Layer 8 of a small transformer language model trained on English Wikipedia (13 layers, counted from 0, width 96).
In attention head 0, each number of a token's query is one row of weights dot the token's vector x. The head spreads its attention over the tokens so far by the softmax of query dot key.

Query weights of the head. A number n stands for n times 0.012.
q0: -4 8 16 1 8 11 -34 2 -7 12 6 22 -10 -7 -33 5 5 14 11 -20 7 9 -28 -14 -19 -7 -15 0 -9 -6 -5 0 -27 -15 32 6 9 4 -4 4 1 14 -14 21 28 -1 0 -15 -24 -3 21 -1 -2 -14 21 -4 -30 -12 9 -10 1 11 1 4 44 6 -16 -5 22 -8 22 0 -3 5 -4 -10 1 1 -4 -8 -8 4 -12 20 1 15 24 -3 16 25 3 -14 14 7 -1 0
q1: 11 4 -3 -12 -18 -14 36 0 10 0 -15 -18 14 9 18 9 10 -18 -26 2 -5 29 -4 -4 2 -1 27 -13 7 29 10 2 0 6 -13 0 -2 16 12 13 31 -8 21 4 -9 -23 -3 12 16 16 -9 17 5 19 -11 -9 22 -24 -7 -23 9 6 14 1 -15 -8 26 -12 7 9 -18 23 -10 13 -11 -6 -1 23 -10 -8 7 -10 11 14 -11 16 1 -12 -18 -22 -17 -5 -15 3 5 25
q2: 22 8 -22 0 -6 5 15 6 -2 -3 28 -15 -10 1 -15 -17 31 -15 4 -23 28 0 5 2 -10 -10 -17 -9 -32 1 17 -5 -31 -16 17 1 6 -15 32 6 -2 18 -20 -11 -7 2 -8 -28 -6 21 16 -24 2 -2 -9 4 -11 -7 10 13 -18 9 -19 -14 12 2 0 1 -20 -30 1 -6 -25 -42 -14 -24 21 8 4 3 18 29 -34 -16 1 -14 -41 15 -17 -16 1 18 43 -3 -12 9
q3: 23 6 6 -3 21 20 24 -2 14 11 3 14 -19 -9 3 -18 17 1 -6 18 4 21 26 16 -6 -10 -10 -4 6 -4 -20 7 -19 23 9 -24 -32 -4 2 28 -14 14 -1 -16 3 32 21 -8 -1 -1 -4 -5 -24 0 -2 18 -8 9 25 7 -11 -10 -8 -1 16 -1 -32 -3 3 -18 35 -4 13 18 -29 3 22 -27 17 -8 18 -3 4 1 -10 3 17 14 10 14 19 -21 3 -14 18 5
q4: 39 12 -8 4 -3 0 -10 -28 -9 34 4 34 5 -2 3 1 0 20 -4 -25 5 -4 6 -1 4 -10 -10 2 34 -13 -21 10 16 -32 4 2 17 14 3 -11 -10 6 -54 -3 14 -3 24 -22 -32 -18 34 10 25 -11 7 27 -32 3 4 -27 7 -18 1 -10 -15 -36 -14 -19 18 1 -20 -27 -5 -9 -24 -23 -5 -38 1 5 30 6 -21 18 -19 7 3 -4 -12 21 0 -15 11 28 13 -13
q5: -33 8 -23 -14 6 -7 23 -5 -12 -30 12 -17 19 -4 43 20 0 28 17 26 -11 -9 -19 -1 21 -6 38 11 30 -33 11 -7 6 -22 0 -1 12 -6 -23 -7 -5 1 6 16 5 30 3 -16 -19 22 -4 6 0 -4 0 -15 -15 -15 9 -3 18 -14 21 -11 -2 23 45 0 -38 15 -23 -26 15 -1 5 -9 34 -35 16 12 10 4 41 -3 -24 20 4 -6 1 11 7 1 12 -8 -5 4
q6: 12 -10 20 8 1 -12 -7 -19 8 24 16 16 -32 -48 -26 18 24 35 -2 -21 39 1 1 16 13 26 -33 -9 -30 -2 -5 -25 8 -12 -1 19 -12 -1 -2 -4 2 3 -15 -8 3 7 -26 -16 -7 -23 21 -17 -15 -8 19 6 -4 21 3 -2 -12 22 12 -6 -6 -5 6 44 -4 28 1 4 -13 5 15 20 -15 7 7 -16 1 -2 -54 -23 2 -5 22 -10 12 -8 7 -5 12 -30 -11 -26
q7: 7 -1 7 -20 6 19 9 10 6 -7 -9 -30 -2 1 -7 46 15 -39 12 14 -1 13 -6 -8 -4 -33 -11 -12 47 -3 -14 12 -18 -17 0 3 16 -2 6 -13 20 0 -18 23 6 4 21 7 -25 2 5 -22 -9 -4 18 6 -18 -27 -21 -26 12 15 -20 0 -12 -1 -15 11 2 -20 15 -9 5 -10 -17 -19 -37 28 -11 4 -21 2 9 -6 15 36 2 22 40 0 -5 9 -8 -23 18 -19
q8: -11 31 1 22 -2 -11 9 0 -4 8 -11 -25 30 -26 15 -10 -14 -23 4 -26 -26 21 3 -24 14 16 -8 -34 -2 9 -1 0 -14 19 5 -10 -7 3 -2 1 -3 -4 -2 35 9 -19 26 2 23 -34 0 2 25 38 3 -11 33 -2 2 21 27 11 13 6 18 1 -3 -30 -15 35 -25 -23 -4 16 -2 3 45 8 -13 11 -21 -18 0 20 -8 12 14 -12 1 -2 -22 -3 20 -27 -14 44
q9: 4 3 -5 -11 -3 -4 -24 -7 35 23 -19 -15 27 -5 -20 -17 -6 5 -12 -45 -12 13 21 -6 -7 -9 -54 -7 -41 5 -24 -37 -35 -17 -8 -18 33 20 -23 -11 -12 -27 16 -21 -12 15 -12 -19 26 11 0 -23 -25 -20 -33 -5 40 14 -1 15 -16 -26 22 -14 22 26 -45 7 9 6 -4 -22 1 -31 -24 -17 -33 2 17 -27 -37 23 -18 10 -12 -9 -24 13 7 -18 -49 14 -22 6 28 -9
q10: -22 -34 34 13 40 31 26 23 2 18 18 19 -17 6 -22 -9 51 9 -22 20 7 -29 -1 -23 -18 -11 7 0 28 1 -6 -7 15 20 -6 8 -33 24 10 -5 3 20 -30 9 35 8 3 -4 -12 13 35 8 14 -7 -13 25 32 20 6 23 -7 -24 14 -40 -21 0 -12 -7 -7 4 27 -18 4 32 36 14 35 19 -31 -1 2 -20 31 -8 14 -6 -9 14 -3 17 2 -3 6 -10 -3 -8
q11: -16 -16 19 -11 3 -40 -9 -8 -22 -13 -9 8 14 -8 9 -38 10 23 -14 37 16 -10 -4 5 6 6 -15 23 5 19 23 -9 -45 -9 -20 2 14 -7 -23 -16 -46 -9 15 18 5 -25 44 31 -21 44 23 -31 16 5 34 17 -58 -32 45 -4 15 6 -25 13 -21 3 7 -6 37 47 -27 15 -26 28 9 22 38 16 4 0 14 -13 -3 7 -2 1 0 6 -16 -3 38 -1 21 -25 -34 24
q12: 27 52 -26 -16 35 -5 -43 33 50 25 -21 39 36 -14 -24 47 18 68 25 -74 -12 -54 -40 -54 -33 -11 6 5 3 -29 -18 -27 -21 -15 39 -6 21 64 -9 -52 32 -12 15 -1 28 16 -98 18 3 -73 4 -30 1 -7 -1 -5 16 44 21 -6 40 -8 10 8 -25 -1 -26 50 14 5 7 22 -8 3 -24 -11 21 46 39 -51 -23 4 -12 -7 -5 4 68 -92 31 44 -50 -7 7 21 2 -76
q13: 23 0 26 20 -22 -21 -1 15 -9 -23 -3 38 -5 7 6 33 -5 -46 42 36 -25 18 -17 6 12 -45 5 -4 2 6 -14 24 25 -12 0 -8 3 -18 1 4 -3 2 30 10 3 -58 37 16 -13 0 -36 -10 21 -20 9 -35 19 21 2 -47 -15 11 -21 -1 16 2 -6 22 -8 -51 -3 -11 -43 -20 -3 -6 -32 -26 -3 1 -8 17 -3 17 27 51 -2 -29 -35 42 20 13 -7 4 13 -11
q14: -10 -4 28 9 1 -14 -8 -2 6 -8 -4 27 34 -23 -28 6 -24 8 -7 -39 -38 -35 -2 9 -4 -16 5 23 -9 6 -47 -30 31 -50 -8 -20 11 -3 -23 -24 -17 -22 -10 -27 18 28 -37 11 6 25 -13 -24 29 -49 2 5 1 18 -14 -40 -21 9 21 19 1 -12 -5 0 -17 20 7 3 31 29 -10 -5 -15 25 -53 11 -26 -4 -8 -2 -34 -7 23 9 -32 36 10 -17 0 28 -32 -21
q15: 2 -41 -11 -22 -20 -8 -15 23 -19 19 -19 -38 -39 34 4 3 -16 -13 -32 11 22 -25 -11 -15 4 6 25 10 -9 8 12 28 1 -24 18 32 17 -3 -8 18 16 -25 -7 25 19 -11 9 51 6 15 -46 4 26 1 -26 -1 7 -24 -14 -6 -20 4 22 14 -19 3 -6 -32 -30 -5 37 36 7 -30 -19 -26 -33 -28 -8 -43 -28 -2 30 11 -24 29 -17 11 -9 -10 1 40 -4 -14 35 41
q16: 21 -10 7 -22 -16 -22 -3 13 11 -13 18 -12 22 -28 25 20 0 -13 66 -12 -28 4 22 -38 10 0 -19 -25 2 11 20 -30 -5 4 -36 -10 25 27 -36 -25 -14 0 22 10 -7 -2 -17 -24 20 6 36 -17 28 0 -11 16 9 19 12 4 33 27 8 -14 -7 -40 -2 20 15 -1 -46 -19 -12 12 -10 2 -26 8 11 -17 -32 11 -20 -3 11 -1 2 -11 43 6 4 -28 38 25 11 -16
q17: 23 -1 24 11 -34 -4 -20 2 -32 -16 8 25 12 -21 -15 5 -19 -14 23 0 -9 1 14 -16 -21 3 -13 -6 1 18 0 -36 -1 21 -18 -11 -33 18 3 20 -9 -26 6 -6 10 -25 7 -5 -21 3 24 -59 -7 -31 11 25 0 -24 -6 20 -27 -50 -13 -40 1 2 5 5 28 3 32 17 -62 -19 -6 -7 -8 8 18 8 -13 5 -42 -37 31 11 12 4 31 17 33 -12 -2 -6 3 -5
q18: -39 -27 21 12 4 10 16 -10 9 -29 -3 9 -16 -2 -5 3 -4 10 2 -40 -2 -15 13 -16 -13 -7 30 -9 3 -16 -46 25 -28 -20 10 -10 0 5 -3 1 11 7 -8 9 -30 -16 -16 -3 9 9 29 10 -26 -19 21 -10 -7 -6 -11 -12 11 1 11 8 10 3 -11 5 -16 -7 29 16 -29 -17 -23 13 -12 -17 -3 -26 -28 -12 18 6 -19 45 23 -47 1 -24 9 -22 2 5 4 24
q19: -17 1 33 32 39 21 -2 6 17 6 -3 4 -37 10 2 -1 -18 27 -33 21 48 23 1 -17 -47 66 14 -13 24 -29 -28 19 38 -12 15 26 -51 10 2 13 -32 8 -30 23 -5 -5 -4 10 -19 -20 25 -10 9 -17 32 8 -19 -25 16 16 1 -8 37 -16 26 -27 -15 3 -30 -16 19 -30 21 -10 11 12 -21 -14 27 28 -1 -24 -8 13 -27 14 -13 -13 18 -26 21 -36 -29 18 -7 4
q20: -7 -21 6 -7 22 -3 -6 1 2 -33 -6 -24 6 9 2 -4 1 -7 -11 4 1 36 -1 -28 21 -11 36 -23 5 -30 11 15 -44 34 -2 -8 -22 11 12 2 20 -11 7 14 15 -24 2 25 -15 -32 12 40 -7 23 -17 -18 -5 10 2 -28 -2 17 5 56 -14 -6 15 2 1 8 11 8 10 -19 -16 -18 8 22 12 -7 -18 7 11 26 -20 0 -30 -6 -1 -29 -30 -24 -10 -5 -2 -11
q21: 24 -7 8 32 5 2 -12 -45 -20 21 22 -1 12 17 -7 -7 -3 -16 -27 -8 -6 27 51 25 26 20 -16 69 -32 7 22 -28 33 21 -55 39 -19 -3 17 46 -8 17 -40 15 53 -11 -19 -34 1 -17 -2 -52 5 -19 34 -1 -13 8 -17 -25 -3 -22 23 31 44 -32 -52 46 -37 63 -15 10 38 15 24 -4 49 14 62 13 -15 21 54 22 44 -14 60 -1 -12 15 16 -10 -48 11 -16 -3
q22: 26 -24 -10 -17 17 1 -3 -21 -31 10 2 -20 -14 -4 4 -20 -20 25 -33 -10 -7 32 -11 3 -14 4 -2 0 15 19 -40 -6 -4 -6 10 -3 -7 5 7 18 6 -5 11 31 30 -14 -10 -9 -16 -8 -24 -9 -10 2 4 -4 -2 25 11 -7 -30 -24 9 15 -24 21 -25 -11 21 16 -1 5 -13 -2 -19 -10 40 -24 -4 -7 19 16 -5 -5 12 -10 -9 -24 -2 28 8 -3 -18 -17 14 6
q23: -49 -11 -34 -14 21 4 -11 13 -22 4 6 28 -33 35 26 4 19 7 8 23 -5 -3 -27 34 -18 -26 19 38 27 -21 -5 9 -2 2 -8 -15 -4 25 3 5 27 -2 19 11 -9 -3 -20 13 1 -12 -33 11 16 -11 -5 23 -16 3 -5 -5 35 3 -10 -11 -5 -3 13 8 -23 -18 -10 14 19 -27 7 2 -30 21 -5 9 -13 23 10 17 -3 21 22 -1 -8 9 -14 12 8 1 3 -30
q24: 33 -1 -8 -2 7 5 -27 -30 1 24 29 10 -19 -4 -28 -8 29 17 -8 -22 18 -10 23 2 -37 11 1 7 10 11 -19 -24 -2 -21 14 -6 -30 -3 -5 -17 -14 9 -25 -17 18 -3 23 -25 -21 14 1 -7 12 -5 20 21 -8 -7 27 0 -7 -11 -7 -4 5 -14 0 28 12 9 0 -10 12 -12 1 -28 10 8 -7 2 9 2 -26 -39 24 -4 -15 3 -2 19 16 -21 33 -24 17 11
q25: -14 54 3 16 -40 4 -36 -23 19 21 -26 -10 24 -20 2 -17 5 -32 -5 29 20 -40 -32 -2 -24 -13 52 -10 15 -26 -5 12 -7 -2 5 46 -29 -3 -25 -19 -3 2 -2 -33 26 -28 -16 42 -13 15 -1 0 -7 6 -25 42 21 -9 -9 -9 2 -32 17 13 -2 0 48 -37 -13 -35 -4 4 -31 -4 -2 -15 -18 22 4 -4 4 -23 4 -6 -13 -1 -57 19 42 -11 -24 -13 14 -21 21 5
q26: -59 -30 10 7 41 7 -3 -11 -21 -22 28 23 6 8 -16 -21 -3 16 -3 16 -13 5 31 -11 2 -2 -6 10 1 -31 -15 -1 10 -16 -11 20 -34 -1 9 15 16 -7 -14 -16 10 25 9 -6 -1 1 4 -17 -1 -16 -13 -16 -15 19 -16 23 -8 27 15 -6 -40 27 -14 14 -21 -23 -3 -51 31 16 6 -16 -20 10 -5 5 -3 5 -29 15 -24 -16 13 3 29 -4 -20 -19 -1 10 25 -3
q27: -13 18 -12 -43 -15 8 -36 23 -4 9 32 -59 33 -2 -20 24 2 5 -3 15 -5 7 -41 -27 -5 14 -12 -40 4 28 -19 -3 -20 -18 -20 -12 37 25 20 -9 5 14 2 0 8 6 -35 -5 2 -7 4 7 -47 -23 18 -23 -7 30 -40 -27 24 51 -33 51 54 -14 -16 14 33 -21 13 0 -35 -24 -35 8 -19 17 -23 -24 25 -53 -5 -45 40 -33 31 35 6 20 -44 25 -4 45 38 -52
q28: -12 13 25 -13 13 19 10 23 -29 -24 -14 -16 22 9 -29 23 -14 -1 -26 15 -8 -32 15 -4 17 -21 26 22 18 0 -13 1 13 21 -5 -2 12 31 49 -20 41 -45 -19 10 7 3 13 -18 4 -8 -4 13 -12 1 2 -36 8 -3 -11 -2 -61 8 28 -15 -51 -21 -15 -2 17 -5 11 24 -88 26 18 -2 -37 -26 9 8 -5 10 24 -12 -6 9 -3 -11 -39 -21 18 -31 1 17 25 1
q29: -31 -19 -38 22 25 -2 -11 -5 -14 5 20 -5 9 29 2 28 0 3 -2 13 -28 -51 -15 -40 -3 -43 13 -17 -7 37 -17 -29 10 -1 -12 -2 9 -6 2 11 -3 4 -38 -2 25 -15 -14 -8 5 -26 15 -8 -28 -45 7 -13 14 14 18 -2 21 5 30 29 -26 -4 -21 28 22 12 14 10 -1 40 -26 -5 23 4 -9 -22 0 -13 14 -27 -23 9 11 43 -12 -27 16 -1 24 -1 15 -18
q30: 17 13 0 -26 25 -24 -6 2 36 -9 -52 -30 34 -14 -11 -1 -10 6 31 20 -45 -35 -17 -3 -22 -9 -8 -7 -2 -35 15 -10 -50 -42 62 16 3 -17 -30 2 -30 -27 19 -11 20 -15 31 13 10 24 -27 -13 7 32 -5 -7 20 -25 -34 60 13 -7 -41 -9 5 38 -13 -1 -28 -12 -15 -16 -16 6 -56 4 -23 14 -21 14 21 2 -2 -11 30 21 -35 35 32 22 -4 0 3 -33 -28 5
q31: 18 -6 -43 -10 9 -30 2 3 19 6 -13 18 -16 12 14 5 7 -18 -7 58 -24 27 7 39 -4 -4 -13 -30 18 -18 45 42 -68 -12 -1 5 -22 -31 -16 27 -7 -52 -6 -47 17 10 1 47 -34 47 -10 4 -52 36 46 10 14 -18 -7 28 -17 -12 1 -9 32 39 -14 -18 6 -39 14 -7 -13 -52 -17 -14 1 -33 6 -15 10 16 -14 0 -6 40 -16 -1 22 9 19 35 39 -32 6 14

Each question shows a short text with each token's key, already scaled and adjusted for position as the last token sees it. A number n stands for n times 0.014.

Then comes the last token's vector x. A number n stands for n times 0.055.

0 ",": -13 -3 8 17 1 -12 19 -9 6 17 6 7 3 2 0 -11 4 7 -6 -12 -13 3 3 -16 53 -15 -8 -4 -4 3 -8 -4
1 " from": -19 -3 16 26 -2 -16 23 -9 7 13 3 4 3 3 2 -10 -6 9 -2 -10 -20 4 7 -13 47 -15 -5 -1 -2 8 -7 4
2 " ": 13 -14 -1 26 -2 3 27 -3 2 9 0 6 5 -6 10 -9 -9 3 14 -7 -11 6 -1 -13 46 -18 -11 1 -6 3 -2 -2
3 "1": 20 -11 5 16 3 0 14 -4 4 11 -4 11 6 -8 5 -10 0 -2 8 1 -12 5 -1 -12 38 -25 -1 -3 -14 10 -10 -9
4 "9": 17 -5 3 15 -4 -5 17 -6 0 11 -2 15 6 -6 5 -9 4 -10 1 -1 -13 3 15 -11 35 -20 1 -9 -2 9 -11 -9
x: 5 -16 17 1 -2 21 -8 -5 2 9 10 25 -8 8 -13 -27 18 18 -9 -29 29 0 7 24 -32 13 -8 -8 15 15 -28 -14 26 -22 19 -15 0 -8 18 -1 0 16 38 -25 7 -20 -11 39 -13 -23 -30 -20 -3 -20 17 20 7 28 2 1 -7 2 27 -12 -12 -31 -11 33 7 -10 -12 8 8 -3 -19 -1 -7 1 1 12 28 -10 -1 -18 10 -44 9 20 -13 -10 -23 17 -5 -20 4 6
Which token does the last token look at most, and with what share of its attention? 1 " from", with about 60%

0 " ": -28 2 3 21 1 3 32 -16 -4 15 -4 6 7 -1 7 -11 -2 15 10 -13 -10 6 -5 -22 64 -25 -13 -2 -5 6 -3 -3
1 "2": -6 -16 14 25 -2 -1 20 -15 3 20 -10 5 9 -4 -2 -14 -6 8 6 -4 -7 6 -11 -21 46 -33 -4 -4 -6 15 -13 -7
2 "0": 18 -23 5 20 0 -6 24 -7 11 20 -10 15 10 -5 0 -11 -11 0 -2 -3 -13 8 11 -22 47 -25 4 -4 -11 4 -7 -6
3 "1": 22 -16 3 19 -3 4 10 -3 -3 13 2 24 8 -2 8 -6 -3 -2 13 -1 -21 9 18 -6 43 -33 -3 -14 -9 10 -8 -12
4 "7": 21 -13 8 31 -1 -13 13 -11 3 14 -11 6 5 -3 5 -18 7 -5 6 1 -15 1 0 -13 51 -35 -7 -13 5 15 -10 -1
x: 31 -24 10 -22 -4 6 7 8 5 24 7 21 2 -34 -18 -7 10 -4 -20 29 9 -4 35 -10 -20 -10 -17 -21 -2 11 11 -8 27 -6 25 7 -3 -2 -18 13 9 36 29 -25 4 -22 6 -10 0 3 -33 -8 3 -6 3 29 28 38 13 -7 -17 -5 9 17 -32 -21 -2 18 33 21 -7 14 2 -1 -16 -4 -15 -18 10 -15 38 -3 6 -9 -8 -20 5 12 -5 4 -19 4 -5 1 19 31
Which token does the last token look at most, and with what share of its attention? 0 " ", with about 90%

0 "D": -19 3 7 15 -4 -9 12 -3 3 6 -2 1 1 -1 0 -13 2 10 -3 -8 -14 2 4 -6 31 -11 -4 -6 0 4 -4 -1
1 " V": -10 2 5 24 -2 -3 14 -3 1 2 -1 2 2 -2 2 -13 -6 11 4 -6 -16 1 7 -8 31 -12 -5 -5 1 2 -5 1
2 "ide": 5 -13 10 22 -2 -11 16 -5 1 -1 -2 1 1 -3 2 -8 -9 7 -1 -6 -17 1 3 -4 29 -11 -4 -6 -2 -1 1 2
3 "o": 18 -5 11 19 4 -11 7 -5 3 4 -2 5 1 -2 2 -16 -2 -1 2 -3 -10 1 4 -8 28 -14 -4 -6 1 5 -5 1
4 " M": 13 -16 1 22 1 0 14 0 4 2 -4 3 -1 -2 3 -11 4 -2 11 -1 -17 -1 9 -7 28 -11 -3 -6 1 3 -9 -1
x: 11 4 -3 -8 5 17 -10 22 2 14 5 15 9 -25 6 3 26 -21 -8 -29 -3 -8 32 9 -8 -9 7 41 1 -7 -9 -27 69 -17 -8 -11 13 4 6 23 -5 67 -19 13 -2 3 -6 -4 28 3 9 -27 -11 -14 -3 0 -23 24 12 -1 17 -18 6 -6 -4 -14 -29 -6 16 -3 0 4 5 13 6 7 -1 3 20 -3 -1 4 -7 0 15 -20 34 1 -5 11 19 1 -26 8 41 -1
Which token does the last token look at most? 4 " M"

0 "ric": -35 4 8 17 -4 -16 19 -6 2 4 4 -1 2 0 -6 -17 1 10 -6 -11 -22 1 3 -8 46 -18 -2 -8 1 4 -6 3
1 "s": -17 -7 14 18 -6 -12 18 -6 6 7 -1 2 3 -1 4 -16 -8 9 -3 -7 -14 2 4 -14 50 -21 -2 -8 -3 10 -11 1
2 " were": 1 -10 23 30 4 -21 9 -9 12 10 2 6 1 0 -1 -7 -9 6 6 -5 -28 4 6 -21 46 -14 -9 0 -1 12 -4 1
3 " writ": 22 -19 13 35 -2 -12 27 -5 7 7 1 1 2 0 2 -8 -6 5 16 -6 -25 2 2 -11 54 -12 -2 -5 7 -2 -5 3
4 "ten": 31 -17 10 29 -4 -9 18 -6 4 11 -1 3 0 2 4 -20 3 -5 13 -3 -19 1 4 -11 50 -13 -2 -7 2 6 -4 -2
x: -2 12 5 22 11 1 9 21 10 5 5 10 -13 6 4 -19 11 -3 -11 -11 13 -7 15 2 -6 -31 -26 41 -3 23 -18 -1 4 -20 49 -25 17 4 -17 -2 2 54 -21 -23 -17 -11 12 -14 5 25 -6 -3 -36 -25 -1 16 1 23 33 2 6 -29 -47 4 -16 -17 -10 4 2 0 6 -6 19 -16 -16 2 17 4 -25 -9 3 32 -3 5 -1 -24 -30 17 -6 -13 43 0 -8 22 6 1
Which token does the last token look at most? 2 " were"

0 " by": -19 5 11 20 -2 -15 18 -10 5 8 1 4 1 2 1 -5 4 9 -5 -13 -16 4 2 -10 38 -12 -5 -2 -1 3 -3 1
1 " one": -13 2 9 23 1 -12 19 -4 4 8 -2 6 3 0 5 -5 -4 4 -6 -9 -9 4 5 -10 45 -12 -3 -5 -5 5 -4 -4
2 " of": 8 -5 13 21 2 -12 15 -11 6 7 2 7 3 3 -1 -8 -9 6 -2 -5 -26 2 1 -7 37 -8 -5 0 -7 5 -6 1
3 " the": 14 -5 12 21 7 -19 13 -2 5 8 0 4 0 -2 0 -7 -3 0 -3 -3 -16 -1 4 -10 42 -13 -3 -6 -5 7 -6 -4
4 " man": 11 -23 5 30 1 -3 25 -2 3 5 1 7 -2 -3 6 -4 4 -1 12 -2 -10 1 7 -5 41 -11 -1 -4 -3 0 -7 -5
x: 3 26 21 -5 -8 5 2 -24 11 -1 32 3 16 -10 -22 1 -5 22 -16 -45 11 12 12 -7 -11 -3 1 11 -15 3 -12 10 8 -35 -10 -1 13 -2 -37 26 -36 60 -9 2 -10 -5 5 -6 -10 -5 11 0 -10 -60 -6 17 -10 44 25 0 15 -2 25 -13 4 -31 0 10 -6 -16 -3 -14 -24 -28 -14 -8 7 17 1 2 14 -18 7 -18 18 5 8 14 -3 -3 -13 -26 1 11 4 0
Which token does the last token look at most? 4 " man"

0 "ure": -33 6 16 23 -7 -15 22 -7 7 11 0 1 4 0 4 -19 2 13 -9 -14 -25 6 5 -13 58 -26 -4 -11 -4 8 -7 1
1 " into": -30 -4 20 31 -2 -21 23 -13 4 15 3 7 4 6 3 -13 -6 14 -5 -13 -29 5 6 -19 56 -20 -4 -4 -2 9 -7 6
2 " att": 13 -23 18 39 0 0 15 -7 -1 13 5 0 6 -5 0 -6 -12 17 19 -7 -36 5 5 -19 55 -21 -4 -1 0 13 -7 1
3 "ack": 29 -21 20 41 0 -15 18 -12 7 7 0 6 1 3 12 -16 -6 4 8 -7 -29 1 11 -8 62 -23 -9 -9 1 1 -5 2
4 "ing": 32 -3 16 39 -1 -18 21 -11 7 10 -2 5 2 2 3 -19 9 -7 10 -2 -23 3 12 -14 58 -23 -6 -5 -3 11 -9 2
x: 29 22 21 13 -3 10 -1 -17 5 10 -6 -2 6 0 -20 -3 13 22 -21 8 35 -7 22 0 -7 -16 -10 1 6 8 6 -36 -5 -13 49 -10 7 -3 -3 -5 0 65 -14 -29 -14 -1 23 31 3 4 -22 -12 -23 8 -16 -9 5 42 5 -8 12 -1 1 -8 -30 -11 7 -9 33 2 17 -13 16 -7 -3 -4 18 -8 11 -2 -13 34 0 3 -2 -60 -2 1 2 -32 11 5 1 -16 9 2
Which token does the last token look at most, and with what share of its attention? 1 " into", with about 50%

0 " the": -17 2 4 17 5 -19 17 -6 6 10 1 4 1 -2 -1 -7 2 5 -12 -10 -20 1 3 -14 49 -14 -5 -6 -4 9 -8 -3
1 " song": -24 0 17 23 -3 -9 16 -10 5 6 0 3 3 -2 7 -10 -8 11 -4 -9 -24 3 5 -11 46 -12 -1 -6 -5 1 1 0
2 "s": 4 -11 18 18 -3 -14 15 -3 8 8 0 2 3 0 4 -14 -10 4 1 -5 -16 3 7 -16 44 -17 -6 -7 -1 5 -7 1
3 " was": 18 -14 17 24 5 -20 6 -9 9 13 2 7 2 1 -2 -7 -4 3 11 -3 -23 3 5 -20 41 -12 -6 -1 -1 8 -5 0
4 " writ": 22 -19 5 31 0 -12 24 -6 6 6 2 2 2 0 3 -7 4 -2 17 -2 -24 2 4 -8 49 -11 -1 -4 7 -4 -4 3
x: 23 4 3 -8 0 4 -10 3 26 20 13 2 12 -9 -19 -8 2 18 -20 -18 7 19 -6 -26 -4 -6 1 -19 -2 11 -35 11 16 -36 33 2 -3 3 -12 21 -15 72 -10 12 -29 -15 36 -15 -7 0 24 -6 34 3 6 -2 -28 12 23 2 15 -17 -8 -1 27 -20 -16 -2 26 -18 4 3 -34 12 -12 -19 34 25 -14 -24 -3 5 -10 15 6 -7 -26 19 4 5 16 19 -2 -4 -3 3
Which token does the last token look at most? 3 " was"

0 "ass": -24 2 10 17 -3 -9 12 -7 6 5 -2 1 2 1 5 -15 1 7 -4 -9 -11 3 3 -6 39 -17 -3 -7 -3 7 -7 1
1 "il": -15 -2 13 18 -3 -8 12 -6 2 5 0 0 2 1 1 -17 -7 9 -2 -6 -17 3 3 -7 37 -17 -4 -8 -1 6 -4 1
2 "is": 5 -14 13 18 -2 -11 14 -3 4 6 1 2 3 1 1 -14 -8 5 2 -5 -12 3 2 -9 41 -17 -2 -6 1 6 -6 2
3 " K": 18 -17 8 29 0 -5 17 -2 4 6 -2 4 0 -1 1 -14 -3 5 7 -3 -17 1 7 -8 36 -16 0 -7 4 3 -9 0
4 "ou": 20 -24 11 33 4 -12 14 -1 2 0 1 0 0 -1 5 -11 6 0 4 0 -16 3 9 -9 30 -16 0 -7 2 2 -5 0
x: -30 -4 20 8 -22 -5 -5 -39 1 1 4 19 -8 -23 -15 -16 0 41 -19 -25 -17 -11 21 -10 -1 -18 -12 20 9 -10 -7 -30 -8 18 10 10 -12 -17 26 -3 -17 74 -27 15 10 -14 -7 -11 -21 -1 11 -23 -33 10 10 17 5 -7 -3 5 -16 -6 4 19 13 -18 -22 16 38 16 38 -4 -13 3 10 -3 -8 32 15 13 1 -3 -18 -10 -25 4 5 -20 10 5 28 6 -8 7 39 4
Which two tokens does the last token look at most, in order? 3 " K", 4 "ou"

0 "-": -12 4 2 16 1 -11 20 -11 -1 10 -1 5 3 2 0 -9 1 9 0 -10 -11 3 1 -13 38 -13 -3 -3 -4 0 -3 -1
1 "ap": -9 -6 9 16 1 -10 18 -4 4 5 1 7 0 3 2 -13 -6 9 0 -6 -10 2 3 -5 39 -14 -1 -1 1 1 -10 2
2 "es": 3 -10 13 18 -4 -7 14 -5 3 5 2 3 3 1 1 -12 -7 3 0 -4 -12 3 2 -11 38 -16 -1 -5 -3 6 -4 1
3 "'": 18 -10 12 24 8 -14 14 -4 2 4 3 4 -1 0 1 -9 -2 -1 1 -6 -11 -1 5 -9 28 -17 -4 -7 -1 3 -6 -3
4 " att": 14 -20 0 26 3 -1 7 -3 0 8 3 -1 3 -3 1 -4 6 -3 15 1 -21 3 5 -12 33 -13 -3 -3 1 8 -4 1
x: 21 -4 -22 9 3 39 0 28 -3 21 3 -14 -8 -13 -3 10 14 17 -10 -25 23 -6 14 -3 -12 3 -2 -6 1 20 -19 -14 -2 6 29 8 2 28 -22 9 -21 78 19 -16 -23 7 -7 -10 32 6 -2 -27 -17 17 2 -7 -14 1 7 -5 18 -2 -4 6 41 -9 -8 14 -17 19 5 -20 5 -26 -23 -17 10 30 0 -4 3 -13 -44 0 -6 -45 16 6 3 -2 -5 -20 14 39 7 -2
Which token does the last token look at most, and with what share of its attention? 4 " att", with about 30%

0 " to": -25 12 16 20 2 -16 25 -10 6 9 1 8 1 4 5 -8 4 20 -7 -12 -31 2 1 -24 60 -16 -13 -1 -2 4 -4 4
1 " be": -25 0 28 36 -1 -19 15 -18 12 6 0 6 1 2 3 -9 -9 16 4 -11 -32 5 5 -23 53 -17 -2 -1 0 7 -3 4
2 " att": 13 -22 17 37 1 0 15 -8 -2 12 5 -2 5 -7 2 -6 -12 17 20 -5 -33 4 6 -20 49 -19 -3 -2 2 13 -7 2
3 "ack": 28 -20 18 39 0 -15 17 -11 8 7 -1 5 1 2 13 -14 -6 3 9 -7 -27 1 12 -9 58 -23 -9 -9 1 1 -5 1
4 "ed": 29 -5 14 36 -2 -14 17 -10 6 10 -1 2 3 3 5 -19 8 -6 9 0 -23 2 7 -16 57 -22 -10 -8 0 12 -7 0
x: 33 12 21 20 -4 11 -1 -16 -8 -5 5 -4 -3 3 -10 -3 6 9 -38 6 32 2 12 -8 -10 -7 -21 11 -8 16 3 -41 2 -14 37 -13 1 12 -7 -5 1 46 -4 -33 -22 -3 18 16 10 -1 -37 -22 -34 8 -14 -12 13 37 7 -13 20 1 -20 15 -19 -6 7 -15 30 17 11 -11 0 1 -21 -3 28 -13 -2 2 10 36 -5 11 -17 -52 0 9 -14 -17 12 7 -2 3 24 3
Which token does the last token look at most, and with what share of its attention? 1 " be", with about 60%